Layer 7 of a small transformer language model trained on English Wikipedia (19 layers, counted from 0, width 128). Numbers have three digits each and are written without spaces.
A neuron adds its activation times its output weights to the MLP's output. To switch it off is to set its activation to zero at one token and run the rest of the model.
A neuron's activation on a vector x is SiLU(gate . x) times (in . x), where the dot is the dot product.

Input weights of the MLP neurons that the questions are about. A number n stands for (n - 500) times 0.0011.
n0 gate: 646594355555442587350554363450799541591711699644619553397522424460403553615620507410692310450527408448264462526493459186473397457510523490540484568558433815487435463497549514500432460571493536390378467523520626412404578531299537497559538562297413450603513378601507605210367544637541689688487435550639259671539409387553352606537360447278364576427607343420631427513611551587681476597445
n18 gate: 587377437548667528490474651634415367588472418343497348509434650363456372466561560487596528450547162395394380476484597484484541586682428371615472798478522421387408411471470566628410609516513500584546651409571526771503684494497333425507574532577381475494472546526327599564688288522333449433585526278510428528557351606708456679586526457528478529472443380520453591531530529493698409218575
n29 gate: 628624266388507276635465589625507383521459321687449568388581551463517415396258323456493701500527510375580395573589303583542286527551473384460577521552367503391420469518513630436601568666143483456664350690291601660616261433441435313539637448553650364367594841443534574444604369322490497371549549476471572763290534542449493486486395661479396514493456446603424405558539448468589539630532
n58 gate: 653551381663621286696589503497774371630554449691513593447513467617453697709592524709407614406567497454545476618577393524541567661433731552616477347677621561490592538462382358296469500527453311507437473507460493695576329503425686420465590572469301493559404304409480563385309358308528497472500621557683419524525419713380270425596534722317602535601534688577582434594580398343608500455542
n85 gate: 517443510428503454490527493523507379656483392474546483371640404421343510690247587313345487493672457423507349695467493331459420298430530668431628476169637738483436493452494539593398378432374447464461470530507541378287470562541580613646266394294643687538441569566589753468476349497401647292596647467625653557468500578665413517388602500298574325407450546587475400553551439469333545731597
n86 gate: 493708500561608576645525766528293528547588359466631562472650417611392285510520284514483368395438786252414734452570414426585528654514503507486689496352706696490450355446636426517511548706357469469370552486714372671593468504493577292591608507507612549607755591718617548578570338612461368550241572309541671507389655390497591553432479463373634618434623476482567522750473458569553344478504
n90 gate: 406526313403449448327609356500529464605631507596361623568338565468357500538491477640677617699594455585357597367272634622663549548510438500474436576394568448399474493402370700471656413315610660481647350474655470473507342497397536617330540493467451699617500537381535676456367605480603457340491513344403552418448500390516363397337340585667312530357588692415331375584503464706516571335281
n127 gate: 371264295532497558496469352449369670715359340345476595565461524681706462388440551538395507562517554464584376463486603524630572739397541496391395378441641500479552591461607496538342705458373470531449583507589482434546629752489403654665582324599349273570456589425439490276468535559584571384493479209555548497617341472830621391630500659351371627593686497554278383408441535404390386418273
n137 gate: 559475411427586412742475415514203322816620518624392559742315461633437311413493394574542419659595563316565740510482569707432654535419475518242458443554528521433647343676483530532309392507409347416562564679664471443649450690443564507588744543453549616493420518599476621380374283277403420360442782718338623539616621410402557608579421493578532456458426607441683595461399489339404507587522
n143 gate: 594330389692237460508374478449368441717471618521695518642318344489727576644710653606316632386675504466485372493617451567563704457632791545587651363522584353401411537610393577565470467530493648475640489693529526295496448549448485362389428436466570606418413367462554284436504603606309459642504492482434460661422360530402276440459635465552593391595228536633593610555444474652654062322262
n157 gate: 259518475275618382541438661425392529735604442374355426479394521447539447444611264633323629421422412620606474483450581590413557658711422463376655612594482450679438456366639708504489539515611461436289529457610631219485536493617425568500688617478471428324828373466324570556297475626142595613331779368496675568511442358404586369577332489453402559314547437489504467357558456641331511445622
n163 gate: 507626342579503341413280472230580335507622627858645538472497545352622227572832403490466542263365624365418303666399532567294559483559632582538387433496587556458358641482612378510468614408493637566493493500503326564747475511415294618536425371496458371504503612500493740371361549528617632482198504542459476552478405486341605599450393485486592342437395480514434457545361680616399507561435
n167 gate: 533663452490454440419479311550692374475595599398627533373545380367625413434399692416520379537784547472445594556483708401473540418419580566862394391418470439449644534605379496560321567462584566624325574470533706555400510580565693477641434704386507584424473500570566454543638385311624286638685604460468359456482731376686389675305620486459568434406385573609332281567413486315507542444545
n222 gate: 497365604507477422521486503527424403411404569409578402391418667439226697375690633551696551682480426436416479624312616493528728339723626366358476687438411638445552465425453442486521514448650784214375507384446538322634451535615442432529588433644239596609574364493416375400493441500577409385483423350632524576253438476354648441437332464414594486695438238529562450616285490397448454532479
n234 gate: 486430517696584434648144677583576374507552759290620486455381572545441435439389479451582424611731459305489910439517550605595476534469603461473480496577233423483458581550635489472436548525586452503663288358308398620543556636535657555518314461436576417805466482435275449507616552674411493426607482445567327556500612539617430662504557558486546411217604680403515500452325345424660547453464
n0 in: 871407354544438289364540418630851346389493579701612644359361387458539605744503687326524602489535486578402493455553318386309366562461426456664538332493638649511615507566462552549392465342313528440542436369665568486442625390478440602441336391402422493500570507482347587173303404606511402504490464599583334571376514244686333522316402366375514565592606365448609533500497557507315618540467
n18 in: 529380279420462590557566590510374289490481471226513548628463698315390353335547513671478535468631341520556510418526497402638535509535346285490443689578465432510454311620544527663428577444519246685535503664385444693497513513526523407520653381477345419451475607460351563597605653484543626372633361217435291403418562566586387615444431520594582424542607513436452670676417425530665490573450
n29 in: 465596425522452426346292659378578614485627507476556273479429437437715654597637437451556560641549476493464623497475467361382461493440426518406320607611458440525547557449360660395594381493289510594642507402573529518572686354507581798364442579811641560709524625140472490630533468426450431572805341504523574578414408500566302356177565692411421323381249445581590409384349525591595617529591
n58 in: 241265540301403493418536575507407478437457428395351514575292660376389610233357500564617378701479419455310342507582518572540699507443361441546511659572507795679522616715580644333621447384625334514535547700461587449706587615584500628481478570529436496434631742500521444754646482439284423303293496432252618407416590504397557540471460564367442496636356496556618604340708485444669608300459
n85 in: 532441415363443332604543458471399644486549418456208458516528346526642477557616552390494636419484378449447360652539390402325384383328426500474729451470445399484493589550579336426626715668548452587710484326615731372387372540582526593432774457414471636540542402544500535405232445451606483417459337390687484419624324378295386540411328558386605640403448402392562567600614428571393547530547
n86 in: 483436418642613728533227652542571561471372496403507423588564518469285244382411489687385412394486469419587700545641413496367440521472612565493615475607348528564356521507483627605579381604405524553521238356444504475776357617442528419780591587623394394598573482382479396359493440521439609572493449299504504840320625421619380295468486411649547308584667181588354529511604586335574276682533
n90 in: 520264487575494520613466669549344427669523513568608389346487375310550425481484388526516371358447516493601456645467510540675553432510461480285403523557404357474627604726442297625733421604359490421322731477510507708442457503483430615710636486310437672639627462517575692532528294599594436642519198355493540487314394574654599537544368607427520565520603435606608473493547758438513555394681
n127 in: 584480602486484426553366733520727517496622643586557343399448406567507614507487473642557331446517497366379698556433667503404560285551325535387626452606358507706620432699631464493583624497493537641613601567366414424458568472455598433352563701420365591562597433423550447671373449483366410510500386567504466284493527720213375579500610429483726521490453573479965650621532462560527693538706
n137 in: 680572457321331433637446553461493245485507511497447595691395606578422458454600376561641696507532507299555581632596515241659518416422334401373609647435717546635554525456441553595540454713433237496336539674733583746343367419518464401637441653643486372562374604463742658455463471571453599609634409507462699664417522391359425442272493586281670496663657392400560596401568431692411430265607
n143 in: 399525535601456207365600475476444383526416546373386611278436622420412448466391542356493479353329310434532277507322518535457570342377500655683703521546416556167429447500612544476557410546245610285497493570535739390493404739407447549427359816406468503375621726474669634534511458268561457479483626643552531553296486525573711564496303474726433522615504593416708500566477617635384504518558
n157 in: 665376456615451525286529417636431281492471449380232693435396468647612270443458572478432428460417543591385388525529556515795220408561453604461464409540569315348434485459289404661430428482323525525727348421658585504623661336272602414413384685400587702585386526579585447243409456652448533496643604558500366388696613415468518500485456030649584400450485599459500627666386478556402440351410
n163 in: 593657493515739637670286435493355405594664617532536378299590374583446428639486431642414475391442446542515474602590616408570659326384619563450450306698399409533640651459532412313611755463424507741286583677421566566891302365596653478387534574411482511378400402311682589299405438369333697448493522449457562569362372622278685585489474416635445519467264493587565519540324665489427530691620
n167 in: 497369605346557510493662637626373398612350451405535494555559649510406542449519429448346545497190378296497329386526376382454536478425329383378522576523568516367371362433519620481583494563471385351561314581471483401490543517536396364334537257690419695597558571398414452601541300536394730407353423451535454549614336550387288500719287415421404641474513557355438500348454536638405490527769
n222 in: 507493609577702375694620338276568594590676590623582482276527340418522390662350504525369640410539394646636374717389696518610471584478457699348369268678550385486464554400535227518515607529407419607475425636614456533585576485332514596197740540563687493412688310335359249458504576442548452321421478600274568522648496635528442438423342831500544434482615577392504700604425449604547433530596
n234 in: 497486319613574359421325610411396462317676639628364425339536421620600425534594479541534531617411571680556358466497663448511517419493445642405571350312304573379384587775640493640722589510675561394568207287415574651543737603560497383543567542376610366662656482629480612329504424379285648416563525345669366448507517419558483296539500399371531387648476547410526329572516416428348349262528

Output weights of the MLP neurons that the questions are about. A number n stands for (n - 500) times 0.002.
n0: 483492675443475345708609519500431554627338604523340439575644488546496301584320387611640261362574754681488392483628473447588592284717640598441444348422363420397336576619514540454278771525618549461708552380428566507488646619610359558439433408435383607424553496319386526547388404660617582342500323539454735336812371627461400427204327344588642410873500446578633408577628419450275439397511
n18: 565402521651580580507586493415680204242709475329362535338600436500437687368529221646553494381344497266370580454490448559607396472378366682444548471463433476486432423514510579350572415388696500564507517476521394494352579632739601433607476423587425707287552377587377547566329482417341621427343568694340433652441675446700574713374443518427586561572591500730666448583602590431449482612582
n29: 479433630621503363557490522458318676372252545232680541701439481768466482306574584422523310328435256469515267520408474396437608549467543584561537391239500709508615463430322594411524259440374683510451714526548553514460429649439460557500313539381643493624503613680443550678461383337280573590465548480536500512574508692291432521529558481295812496654423444351431320340788400790540604524526
n58: 674362396483514399479610639475481624579583579666657421465334500347538713399843599410293446438255481390420500652493485593534666315339345330640489214460366481430631384375546614476480477489459566514518431585593307354552714354415475378483583590571592637633657351605590608632390543450361538689433526394464235606385614552469716609463706449567550158434384546299489628443586643597658758393309
n85: 535504711601588629362563372636521276557280586469707546273483580436579690578527257475468353652583663426532486527594461433475469593580520555348285411582555557423355340651517531597657417396598507607503510479511433405757554559667774399490484622691493520312589441620588524490694448490487348518422350532316674603577571503302464453422323437602562386778703760614532394395460378317434467588393
n86: 419323473564546437405507404290569373535711574708339469508393473439379518581486523681589465553359593702839550529345431622580611236406485441573293637463390619278579636396266527500361626238485545609550642602511452450368533519571381445632513474327830644524332524444279422515489423416420291469520470507030539404615508482672391706572485709400504485364305573489382458441204386504334205287557
n90: 496615567239736670513437496563665397291612496587459553558612605440475615687394718458440631572349351455489607427597405430711316347521446467739604578466283422660533609544576558432474410443528337503483442639588379376451493562464534550447537524539622599401559622619541663540350478463309699610708326535662630544430530500507557476905517511359478393493450597342594383284745429595459668337656
n127: 243318397517473507701487326343331511452555474387666437508621477618575443319381326615556597587632619403553567512467607618688546470446596664680692601633401330466623484608611532310386750496782406310555766380621680397346606482595554481607573528578245443735483748489366450412559446433444436642636522463643511612312438398583679702451504485467553562595521587471168437323581617614663705599576
n137: 708656344236558440343367449607449457457724338569697524472655568437591504445452512516185521657504504566492666380593582597594462563488334581230650516401637371585399500561456558637514637571527496363456367581270582547500672366722291480390619466539685470757573566636549428433607344623459777346727373783747488410617311460635456496236477737707690462442570459580412634478672751586446811359573
n143: 469222276653761622692489801463315619639496504364401571574561508378596306583403628520408543608544417758432620297465335516516496556492580874655535500446300409679439373611519424634321634646622531631489500609252409430470282458512473424419620534295633565632629603446515329165373326477221435468720551518476326595598612416408388531579668302397525325558218619415496421436383568350519610566643
n157: 689329771716539582459569484540500688602430233531602477532316504403599466395698511547316489656552566619480426172726411488500616512382530488474439598628464570396573457650420466347493691603365492571588421527477444738379489477348587452714283373504469406872377443301433373478551639270256300516586404518674444463778606611275335669590631630539496584691504368402540844489556530492588901403557
n163: 382331382405609529412589297623675465496266608459524619559566512439578331531363590351524566616434438339512631132598222664565467458511459602277459672596546408472294424432253387574628524395432590402453485545557482613463544470374344632600496526469564515667600380722573220442612628587423351446363361689505508672439564458771303090500349276534500515485529583448437769442518621374282869634530
n167: 550563624674379304507356428710474633481408691671385587480387508357477377814400537421534312651612352536408447677515391804406394489430667442579456551668632508220694637547595592400586496221777389458309423526312435556552493632267591450268575692545541525398409389511496489550625575622644492321476381479541535334421472465387367685567500701410274433378546286313608686615435551466456630577526
n222: 432218206397722437540189458594714566863537709572492327683345516688562740558482655331805524414571620528364504458579645462408504763631615532419410335589571504365605564416464500423570433496645654496525563353351551660562518272536552277396571334500451600464654416671441622420605303610529563403573436426533484564282444588464671397589541504684718541406399667635610527628635562531523530546364
n234: 354480402545566471507443629518376466447276378716310447351518782436577351439447478776571311489419477623523611450675707696515610561544504418746622706390758545562565400480620437479747508479451634604457573578699713353472345570399394673440504609617470555374444571632619627583571532554720543607317146455637430378598579601338466589642511381508355567560155607478465534377367605745485380469656

Each question names a token from some text and the token that comes next. It shows the vector x that enters the MLP there. A number n stands for (n - 500) times 0.0068.

Then comes g, the gradient of the next token's log-probability with respect to the MLP's output, scaled to length 1. A neuron's effect is roughly proportional to its activation times (output weights . g). A number n stands for (n - 500) times 0.00083.

"s", then "."
x: 451557365410402617463640724560457471327641375293527390598469742483592613475537362600782316508412561499802575592606306640735389395609505468465435667429198647529417368417454304694390617592442610515557630428403361715431536639660374511546198531413439507510562465330467431611270429296560429319385250605252647530523456588613612450391624248532500684670540540427559562547541317445226297658536
g: 522567574525532581594428292392495481663337472421418544319631497486554390424459336429361492624541550397353516476561361504425336516557540670401540355500428474525305650744595535499397402436511707660513505497645578352515387542365408411444523602371530507420598615389321550641405504356535611494396626176379568558349344502703384567448439565612414418602600551333581426423740537517326431438679
Which neuron, switched off, lowers the next token's probability most? n222

" in", then " 2011"
x: 489578548508415464497553722585562643386737670476334544569467394577358587687491390578696579456507602668709577248579397478520537427494275269509481454564412651455256312345520420701325695539408594582430688429566465519459335728698458534450261876385525400426657507283503642490575604513696474408461487443351457642709497548434191350463488323416262679508566494530599423367649483412472201650716
g: 409313789519419652501593428501448609362493669492395529637619450655579495511330389302613541624465378612485558531530366679343713668428725432377447252568614333495427512631673602562626544729384554543474756629410491521630489328455552709489537593437413598480501373526427470525420368530544534556347462579475472527537457332449670548476420577318516369482601486621409494460630384477511513425471
Which two neurons, each switched off alone, lower its probability most, in order? n157, n0

"ri", then "dy"
x: 639700277602700537158674466450655585262524771675381672466669579696440444415528575455718584564583376624734656431374531662547394657700287487532525381569427389463525496564409235503440444365401729529412435397575509425268446456577629685724491469312603506608519540552463507489467500477279594427503529625337261426702533592413537513333731312544166740516241766736818260500613472417345344725569
g: 451431545390331553420360604485748388504443506476345341552459551512626414605516461465436545503606573684436454659798517456633504465643524519667618534532319458398578459627556501412581474412256628461496584467479514593528527384423542712441302663487597589326553459588318461598447645683519400600474609530439693576571621361648712542501265363568553539630713351489683662477482461461609474578497
Which two neurons, each switched off alone, lower its probability most, in order? n0, n137

"bu", then " Ba"
x: 367520400458569565414702518476495565323457520737278554570594531716554784248512460455442461471277342724662252418486465711399443601384452392375751502378472759409291456636530215361495509534598519402203402379341296581382135495685325342575442387266433534442658708364261376534486699450461627499445471536268553566676734411498700415405575359601548581502392639595749475447626546325539374649803
g: 536502460529630533335336547498315459459437468425564483493483560352375502433583503606384470572394473488522386565645508433696405499372651540513456563552565736648527357609712427452572698560289448349425482689414582635652520291542468276265610400478624436364542499446559418412727458579697708511441552515501687564536508441518553493597462478267401429526471329540724480595346522440438400739496
Which two neurons, each switched off alone, lower its probability most, in order? n29, n157

" part", then "ic"
x: 450504387650480494606582736628536409334456406506401525554568591305368409399447578586592607622683542635543474251616463707737603557504229103498513492422457294331336361401572216592393382340768442505730797562625539654429362688642464528581564614374449718631535571320405593552443589487414354336481406529446293487675537590665437405383502344335502824542397819663703728372748404404269364618610
g: 399566395516671582617669410510345292357504442366631433443554529604442463475474640498442559508362417522410578526686649371670548450732624379437419603598337477454387406645378273341423545703544406551666404607437493546341727569538467399478485553460715592379584477384370454406416395532472455501563513657688461596356566515365404520585504472596574464500647464639805455520676559485526596582313
Which neuron, switched off, lowers the next token's probability most? n18

"ly", then " as"
x: 568630620642534608465336464650654662218586561497439578688474648574527408437467264489441476668192570331428568265518376717545489335571387277524644447689472508338430581360503192505489710488468573684482800383613466661616554809444263681621323495566476483513748603386351607482320492611533425375452455441254594464706437678460441500295569574666206513507436656645577428548592219564281371710580
g: 397633307494505503589441629334449421377429551315479596385443531493576559431601678386463386538356260430531384517286465567456575393669381534382527423432739456659650517637477347511458497395715483344538648372584622511608763496549425549571618358530387492395256650530419483696477515490495459630386412416529563403519526568555560684452520497595406392456615673549453365635242415381625537453451
Which neuron, switched off, lowers the next token's probability most? n127

"ri", then ","
x: 471671260513675446272728374520530358357591722730297670466586599608334454422651517474651533457608456593606492365383616634532388538737259557527531436602510425308536548609388252440448394356405590520694462401562302577454597500260599793608503470381556519602556754400519387590582519396230517475481494593295214550695629496345472489343698283500222627561372864670818331503641430314474344489725
g: 484454588440414600557577543679724505575513632599547708486566612382616397479526373571533307430512228604455443587571433552639351572539457536415592631288407656606495248613411625523369524683520494420396544359541362572297670516528263514567445381276622557489441480470455626513509390299503483573613456677555217523482420533264439427493468524444486428474444432540445658342469550685543413444557
Which neuron, switched off, raises the next token's probability most? n137

" was", then " announced"
x: 391564392569503485427402556501507788279509475598437487483495365511569564444361342658511309444375581580528326306557489825409620573521342291649467529703457621273545387274594368327497624460550449515781696583543561502377426724633247518668359659407493643322657708321360582608355751338770371354420422512285492501758395672394379507330299452507252552497565668619590514268522600533461238476676
g: 476500409538566482472413753323578381534608489318624451491477705375581419430431543449765517621541467524483427572395566573502594556469624521498372273353551463448473358644733456494454461436399381415464488512592523496522544326329621657367580507591327416437490562370739362450290547472764455549568620549417404444374486481476461351263555459564390451348524383706483443227626474573590583362536
Which neuron, switched off, lowers the next token's probability most? n157

"ing", then " f"
x: 491661550347411582618573803479641637418492558361276445506627550527551476401638234600457640421506549658743435295547377287433447362460503338565778472523533464568496554270432267737381422370337493590681556346534428666309304838563493554505289597348535528316489543219454641638265487554476638445515468487344544599752495650356501426340372378538324479560456507440636435595466098533230249485696
g: 552479678523677369579560401515648466694643505407374539416404531434697495607448427590436497540283258431402635420627714522637557523707431579442501460451476599528508368575632587470696602283510622431526509407488758682467551468410431375550337446761440614498501579495580479455602223497454295587500476430547487713589447544593476594504394437592651603478578465516588383601349306501625493404487
Which neuron, switched off, lowers the next token's probability most? n85

" each", then " of"
x: 429610639412360765505527539392491481433582513407361678772515566456484642458547503696507233527658322532317570444587348650380401510331311467621506391308512413295372321477540573329311367396599534543588475312714651781592355655742144691500384641367530625542661462309548381488634582547616569412349361522402350592570347652438621410387531334419417623578517562687494581522449544313341128556647
g: 628531570500585774467500736760454490515461410541528592539468675579464543453641576754477516625454298435514344391636540527460582490408611512551684454570526449455465652510497423456613414632629293429629545433585493514582523646333586537385489372564422373668366353374395578487443601287340470483622387652439485551388398530513421503443590688530478575671363500499382496452815318357362587495590
Which neuron, switched off, raises the next token's probability most? n90

" pro", then "pa"
x: 538473644360533480406427647527485549294602580416531375512404635465557507531430441495756492597611555820536530328375543545677713511436365466371454388608385580367645236234432305533381564444511608541517692262478514482541398682550287515627462909441454422425499697439481296382448715504197535375479479526321277468660620398519469551178357400488392596694465767660693333371731544308587270715659
g: 670484577418451471419590318384438552632597446729584546469490479374300494474539539593334429623562530603345225478543372532608460379427586596429495647391473721587510429648509352581263613520706619461621500574546303330495396387617471354459331521449487623678569365507311491376517269428519343442615435549543517427559495367564386457588368282598530519447492517370525279405480430402353498555416
Which neuron, switched off, lowers the next token's probability most? n167

".", then " It"
x: 598499575488419467350476595553313552490406440639356520484440540354504645311654602785652572249253620632685523332607315497469602536416439242531300449559549562507457383270609313502361478611262341555596491544412563598734391727589348644489398583338532468296571507296548619487376542542680476379413335599295395436823334558606458282295423527346227490536468452654516333465576418476269254646576
g: 625468382523383531613511468662635688440372633455507562200420247351450644479478615489592610519572484499481572550419451448577437373268309417619538599396568559251383600528395625393768506537599429675404470667336480504595252464640659533424345502556463485509341548589492627413523546522495296580505643557434482691493477470468508377249624600463577463594429424409418499475424562456668429435467
Which neuron, switched off, lowers the next token's probability most? n127

" O", then "f"
x: 242601623440521642397545588692550330519451549700302442453650376738688607459490419494636537253720724665574515413562189467808638561461363309342638444635483447297482396328464458534454464507495653327595515389671266482503328598567299406629428795354341532436539628443444503447517571474509326270346414629170449515699712533540531368451601424425365698508614428665756383483486513391405353625652
g: 515288533361474541484561578542677561426558605540424467283574191589551495466581497637464480399459631637717661504399638608580393554705590385386402483423447551498765561582423536393535631527524456607449428864531565621432524429504426504464629496555507329411323454560500603520484573457449590412549318395427360570616280626410476659511475539746396473402255409365559446510499513564359588566481
Which neuron, switched off, lowers the next token's probability most? n29

" I", then "ra"
x: 330524453595540585401495437657550532295470556650332488362640550482597560643399282665506550516612542643624387641725308559734636555345344272535574502710352297327390284254396346537624453483383589498604540377741280423480412711462355558484490643308449446366550624372728380464527633318506331388417366525265548649712480634811406361460545469348549586692663391616814358610474326516350305592580
g: 430379768467491656668569389285566411487308524442553524477527512399450509437592544490613569351496394544499550502493550318549395307639440325623549220360510636662431573692423366472395448512363481586525480673557603685384413562559449552675467588480417508473277514357460583422333502700378537581519489566461456524519586652557321522350742384489646432704366375688491515490653514353484464514475
Which neuron, switched off, lowers the next token's probability most? n222

" in", then " "
x: 437557466477396411395547699628606646334654633490321466530447410576360527657488379544727563452429569625605574227565376546431551498460304275540532432579394576472264341347521425620251676513502559501487687511616421625502389721691375606401346859380509425371663565296439675410589653464651535399435412553331527702761423553401196349464440273380326657499563524560602488327720492462469238598711
g: 488471422437397242320377374448605407453454532409380351517421519215597589640549556715375445462535441543515619353477708470581235483671388582609569618605471591442498458460292537454448410205525503445682598435425576538380515606560572568492355444452448384535405513426589592439558487354531553515494635432474446472488580473665503420434617544585514602419394429168654535504186546486551367573382
Which neuron, switched off, raises the next token's probability most? n0

"ph", then "er"
x: 475606513570627588348559597373339501471117844537484539497750474487640388483523516747413404701464283405508570399475379397634517465404412256424754188368413323446526539542374327288395489790558645492327641461329377636566498723337494717391264523382568425515461543407441494574238429687659422418630459589340425450750363631582487458298755378818531552548306699685819516329648330432621425583569
g: 458581499537564407657499445382894266523524315490347473543612387496471512520547515701333586720543467608597483650589437508307383372312483458471425416606445329394508444342329347533559466605407280468469585478362427378428480374433542475466545500481497592440531513361494656419492499413520441454610648528490604537405479606364438589587525633660406305570712669486404518484496325618425487711694
Which neuron, switched off, lowers the next token's probability most? n234

"er", then "re"
x: 474265690437587655524581308411540758103444649495578531292473579575690434453517511630694435451441544507458513275469492610734327418543327305413399473435633621495463436414411195532331347455574629677592773456491288639388599659669620547554236627480661307450433612447488406413256322584243514337603406478260423511604802605608507405469605551358561579678300515525352641647612335476416377650756
g: 514451525390616522441553371507568514483440508433618521517653411369608396265488591488528577632627376480545636532555702389501501578490517463420514648534427422430573634538459451390445383427270495394625729497632539480406508662399425520671475520462462798544602397649389347753398452511655463514573444528553338678323265358418537530647482657570660341655448328585491654483558447633360501287383
Which neuron, switched off, raises the next token's probability most? n143

"y", then "ri"
x: 575429428548689557413671553520582368307585417624736363785500422438599400498639305542483419481515148444510681455520239409637428544440320347546430324602345657337439532413417506566593484544233862337351576448737562408633431564541490579365309513429321342564560547342604419608630578608218360492495417668252494720817300693583580502354730461561439580622587615627713423600593634495245569657792
g: 328394511495429494421594489487386448562352544621569506519521436460723475553500571393518620558280599447451511514623530308517643452433680203504473424444516715484266404639207500532552479568458540551585544493466562441632414391526573316369458640563523670486343621415496455531485576474473738602511626353501254465408413552491696516501370641265504614715455470434475335678453512432463511309635
Which neuron, switched off, lowers the next token's probability most? n18

"or", then "n"
x: 543323274457660431431638386405490267346575395609402453698496484809730457321656493653604380537562442694516699442820352521561373444527351412395564611610563415510542472470682403491206463497416698421650720417605259517568622546664357451499271690510454394573312703245428264473600625628491601339473406484318486547783669720505579422409654381487457688512270535564481390733586603333549335624801
g: 429413311775693582460449571442411452290488502501612493424326337314561442486488544398623529655614450448350706411470537531559472630504448288591488448480493476498542408517549450425501513349522518529633651411611489403689443367658500702660550396401516531413514362625403561231474410528477257736394556194444476570558748428381594480344446432391409389580504570503387503575514533610450499485602
Which neuron, switched off, lowers the next token's probability most? n127

" c", then "iv"
x: 162684705476518609441530574531530511440364636464611327415487544444546654391435436588678653476576437483665542447735474361666770640273531355295504220527486496346403265534476269626474705346552406568603558357349425555596483683601340669478394670236361654502435679244550590713443423455820297410393489640349444534703676645464488359388620333408556746579641705820573449468482645376504339665677
g: 537416634584605533492468619443566519480447409477546598177403682565437606500712519359380558356388559464506430487574351606444540502361440385465501524624531634578542600391563363511374762578422509540715489397709602423426606471462503526382500642534507634706623414472598498791546584441528518576542448407462651430545375284711510626542517403562385555545544506709455851570359473376485516532372
Which neuron, switched off, lowers the next token's probability most? n58

" R", then "T"
x: 233388500649643691343510481456452393404592616392339513387618622600532456615543513591719585604632529610585512454703327256660547578328479302418458453613419401196563328148534364545345426589555552608608528430497432433496419632421055491457450495361487526467656655560451504588439665393475280374388377634144435638737533598656450335434535336428397492551441665681663577455430516431391322583519
g: 552460554552568474582444522625599441397398596449298434433480512537614403557539576533452462474795484755438567510496487626647424439550508299427394418714468617522601443591732416447636529564435412574448400803563400438486537388627638280327495520471387418612622551499645498518595270589609455382306467451348508466467588496593447554631342463296496430335455293370560376302372305537550456449566
Which neuron, switched off, lowers the next token's probability most? n127

" S", then "on"
x: 228594441599516697395468648628301614388593466466389287670577753614631538636609417443809561497520550678721452479792344627709583562422465324349483277551485459209445422290405483624489494584629611473535545436415432511542555618420271478539208556341631488367604533448486393485413591457591301334284398586191424507685539523490478341408516288331440574696546568696629526328397381414357316533599
g: 387433494439588683548663534455441500648383557552272521401641471444493418521544451445428573471401340585570575603418490405462706351459530539472558616524641449353428427594507590607715451503557620670497764708493447492438527565356609383504640247682521199430703458523458512478453428540541687341392387521385312272470546591505410485421323603387666489579620513603433650606445415676559447451529
Which neuron, switched off, lowers the next token's probability most? n127

"al", then "-"
x: 363463427212465558271566574591496491409333602503469331615481674534645345244791406463513443360432593677623737351663242483644513438536141423381369451489308485618282348501441300523477666418678830544586833407603320639473360532395451566571419533525591449631463479385639414404400409615654463361365408604252434490726625521519531384456380451470460615618414419788535681608386629371407324675696
g: 581491467526666440697579558441427463558685487479610584338625458406314456561388393477581544294575590484439688516476581496731466474615479495530588485548671442487405408648509369563281584654694541535483580400535668289534533346515712442465486515422519632436574375374752359546544748476647782656457661524414600484453636386522493516458604450580513502506392471502415610364477462522294390419729
Which neuron, switched off, lowers the next token's probability most? n143

" Di", then "e"
x: 485582554510642465304523462467646542389367472638444501399706435599519518603321361501663738450606476511590510307647497603545685624329412464508421511712507403321446219247349243381453334477318763615444620513572485547567368593598385640551349735434517391536444764400283328433333432433602365469540407556335412450913597529645303379377453361371468574659610644693814325582505670480742288519673
g: 221498630312547531462417546349385472428559499533442639498599578468536495267554572524443445351366518672402478414547470552425493337313518466451321592467532467548723603437445467451199489630382559362428603567494682475690568443501627724477424437416546511539668502503431506483466436773489550381629581475514545394514372704536433379449584527448547587614390614496350694678777655485410641420414
Which neuron, switched off, lowers the next token's probability most? n29

" Ex", then "t"
x: 348556470465529507421655777666530540362532366580528529453571606595519669649677408581634350457662529622525370293648413508685675529249313460254436389542549592484520263476452477565353409861487853554492657393562487580714512743467346588622470935394571561408670719352355489392393534637389402451374394441285386391552645569544379493361442259240428636579659829621666473443646505341590377519568
g: 444550536553504589537500468355729554466170552637448542443443435372674627629547705577384425397381312537398578480648257563397505554641402511521519568683469473476479481615476490381538449429748586546467382215441305593449539359397595583328421282472497589549545361689603566496691519685471412459404581466488482484360566487682404618481507445358510633538485471435715439341552540379408443426477
Which neuron, switched off, lowers the next token's probability most? n163

"ough", then " some"
x: 692453484417515813776345644609583561278273554609422579533306558598580531541555519596498519357361577690617514279630257608492539544619559181553541385673516336404317454417353344621488443457635417622479498456574418837712318650590448450709556459356567576441488547325458561465282588672309639261474438409344596419696254527442329401241437488429229699697606544599593535435376289593359260658512
g: 491389543597389449466562404463438467372495340347691616557176514505420646588575688587341521475546407504566462379396506338434665441518367419479334679442359470454592343580379622441601368518382548522457439357581476506395499539570435366491544493598685588271372805397492674531617484555610517408558641445501492402444635488372440340733501497512543431606693619341458571321428426519499529266464
Which neuron, switched off, lowers the next token's probability most? n143

" con", then "s"
x: 536566541447522531477546823464505592071471402505608400526387547460381613445505460613774602503506504708626500345382559472744620539566228234435500623529443521604451307332467343515336482335515624394509537325666522523388417656480185670623465678427508463682449521382641413429464506525679332354511468559375331617664801425533273436477481376406309799478428723613608492422699605249355262723666
g: 610466364555356510424641469555326507562516577435700436606565521428440531460326445648425362471553669584683438459426384470395690635459512618522472411282618365623453641350512394527493219660802586408486405663314408344438583439531453383266618547580427431602521663517306486440461480533436506485738366568459273460476495542713517489409527420517476689453413625512385454523411466496482446561363
Which neuron, switched off, raises the next token's probability most? n222

" as", then " a"
x: 610593310449460440354612540606341586407634627565311331682621527507433687582527322667529475237451462784548512481770329537352523532460335289553593491647367597395390431147566232639445636511751519476590602486544645466474413810598339443433270640299566515473620519255615439396388602331579749272471400554343439577671424472451533404471306560317428607477584656703501456649526387488407203619631
g: 532512475474556374624521557398553519492501692406637646714486641451369484603703700379467493373310511407499430379548463376582229524644390355597409641475485566427529552725534489634408621566450693651440357424489647275517558641749501500481394710578525697401615440549415397437388445638609481376447349449482375488422453488399656671402351484468339453510591468531336554322468459575571483569549
Which neuron, switched off, raises the next token's probability most? n58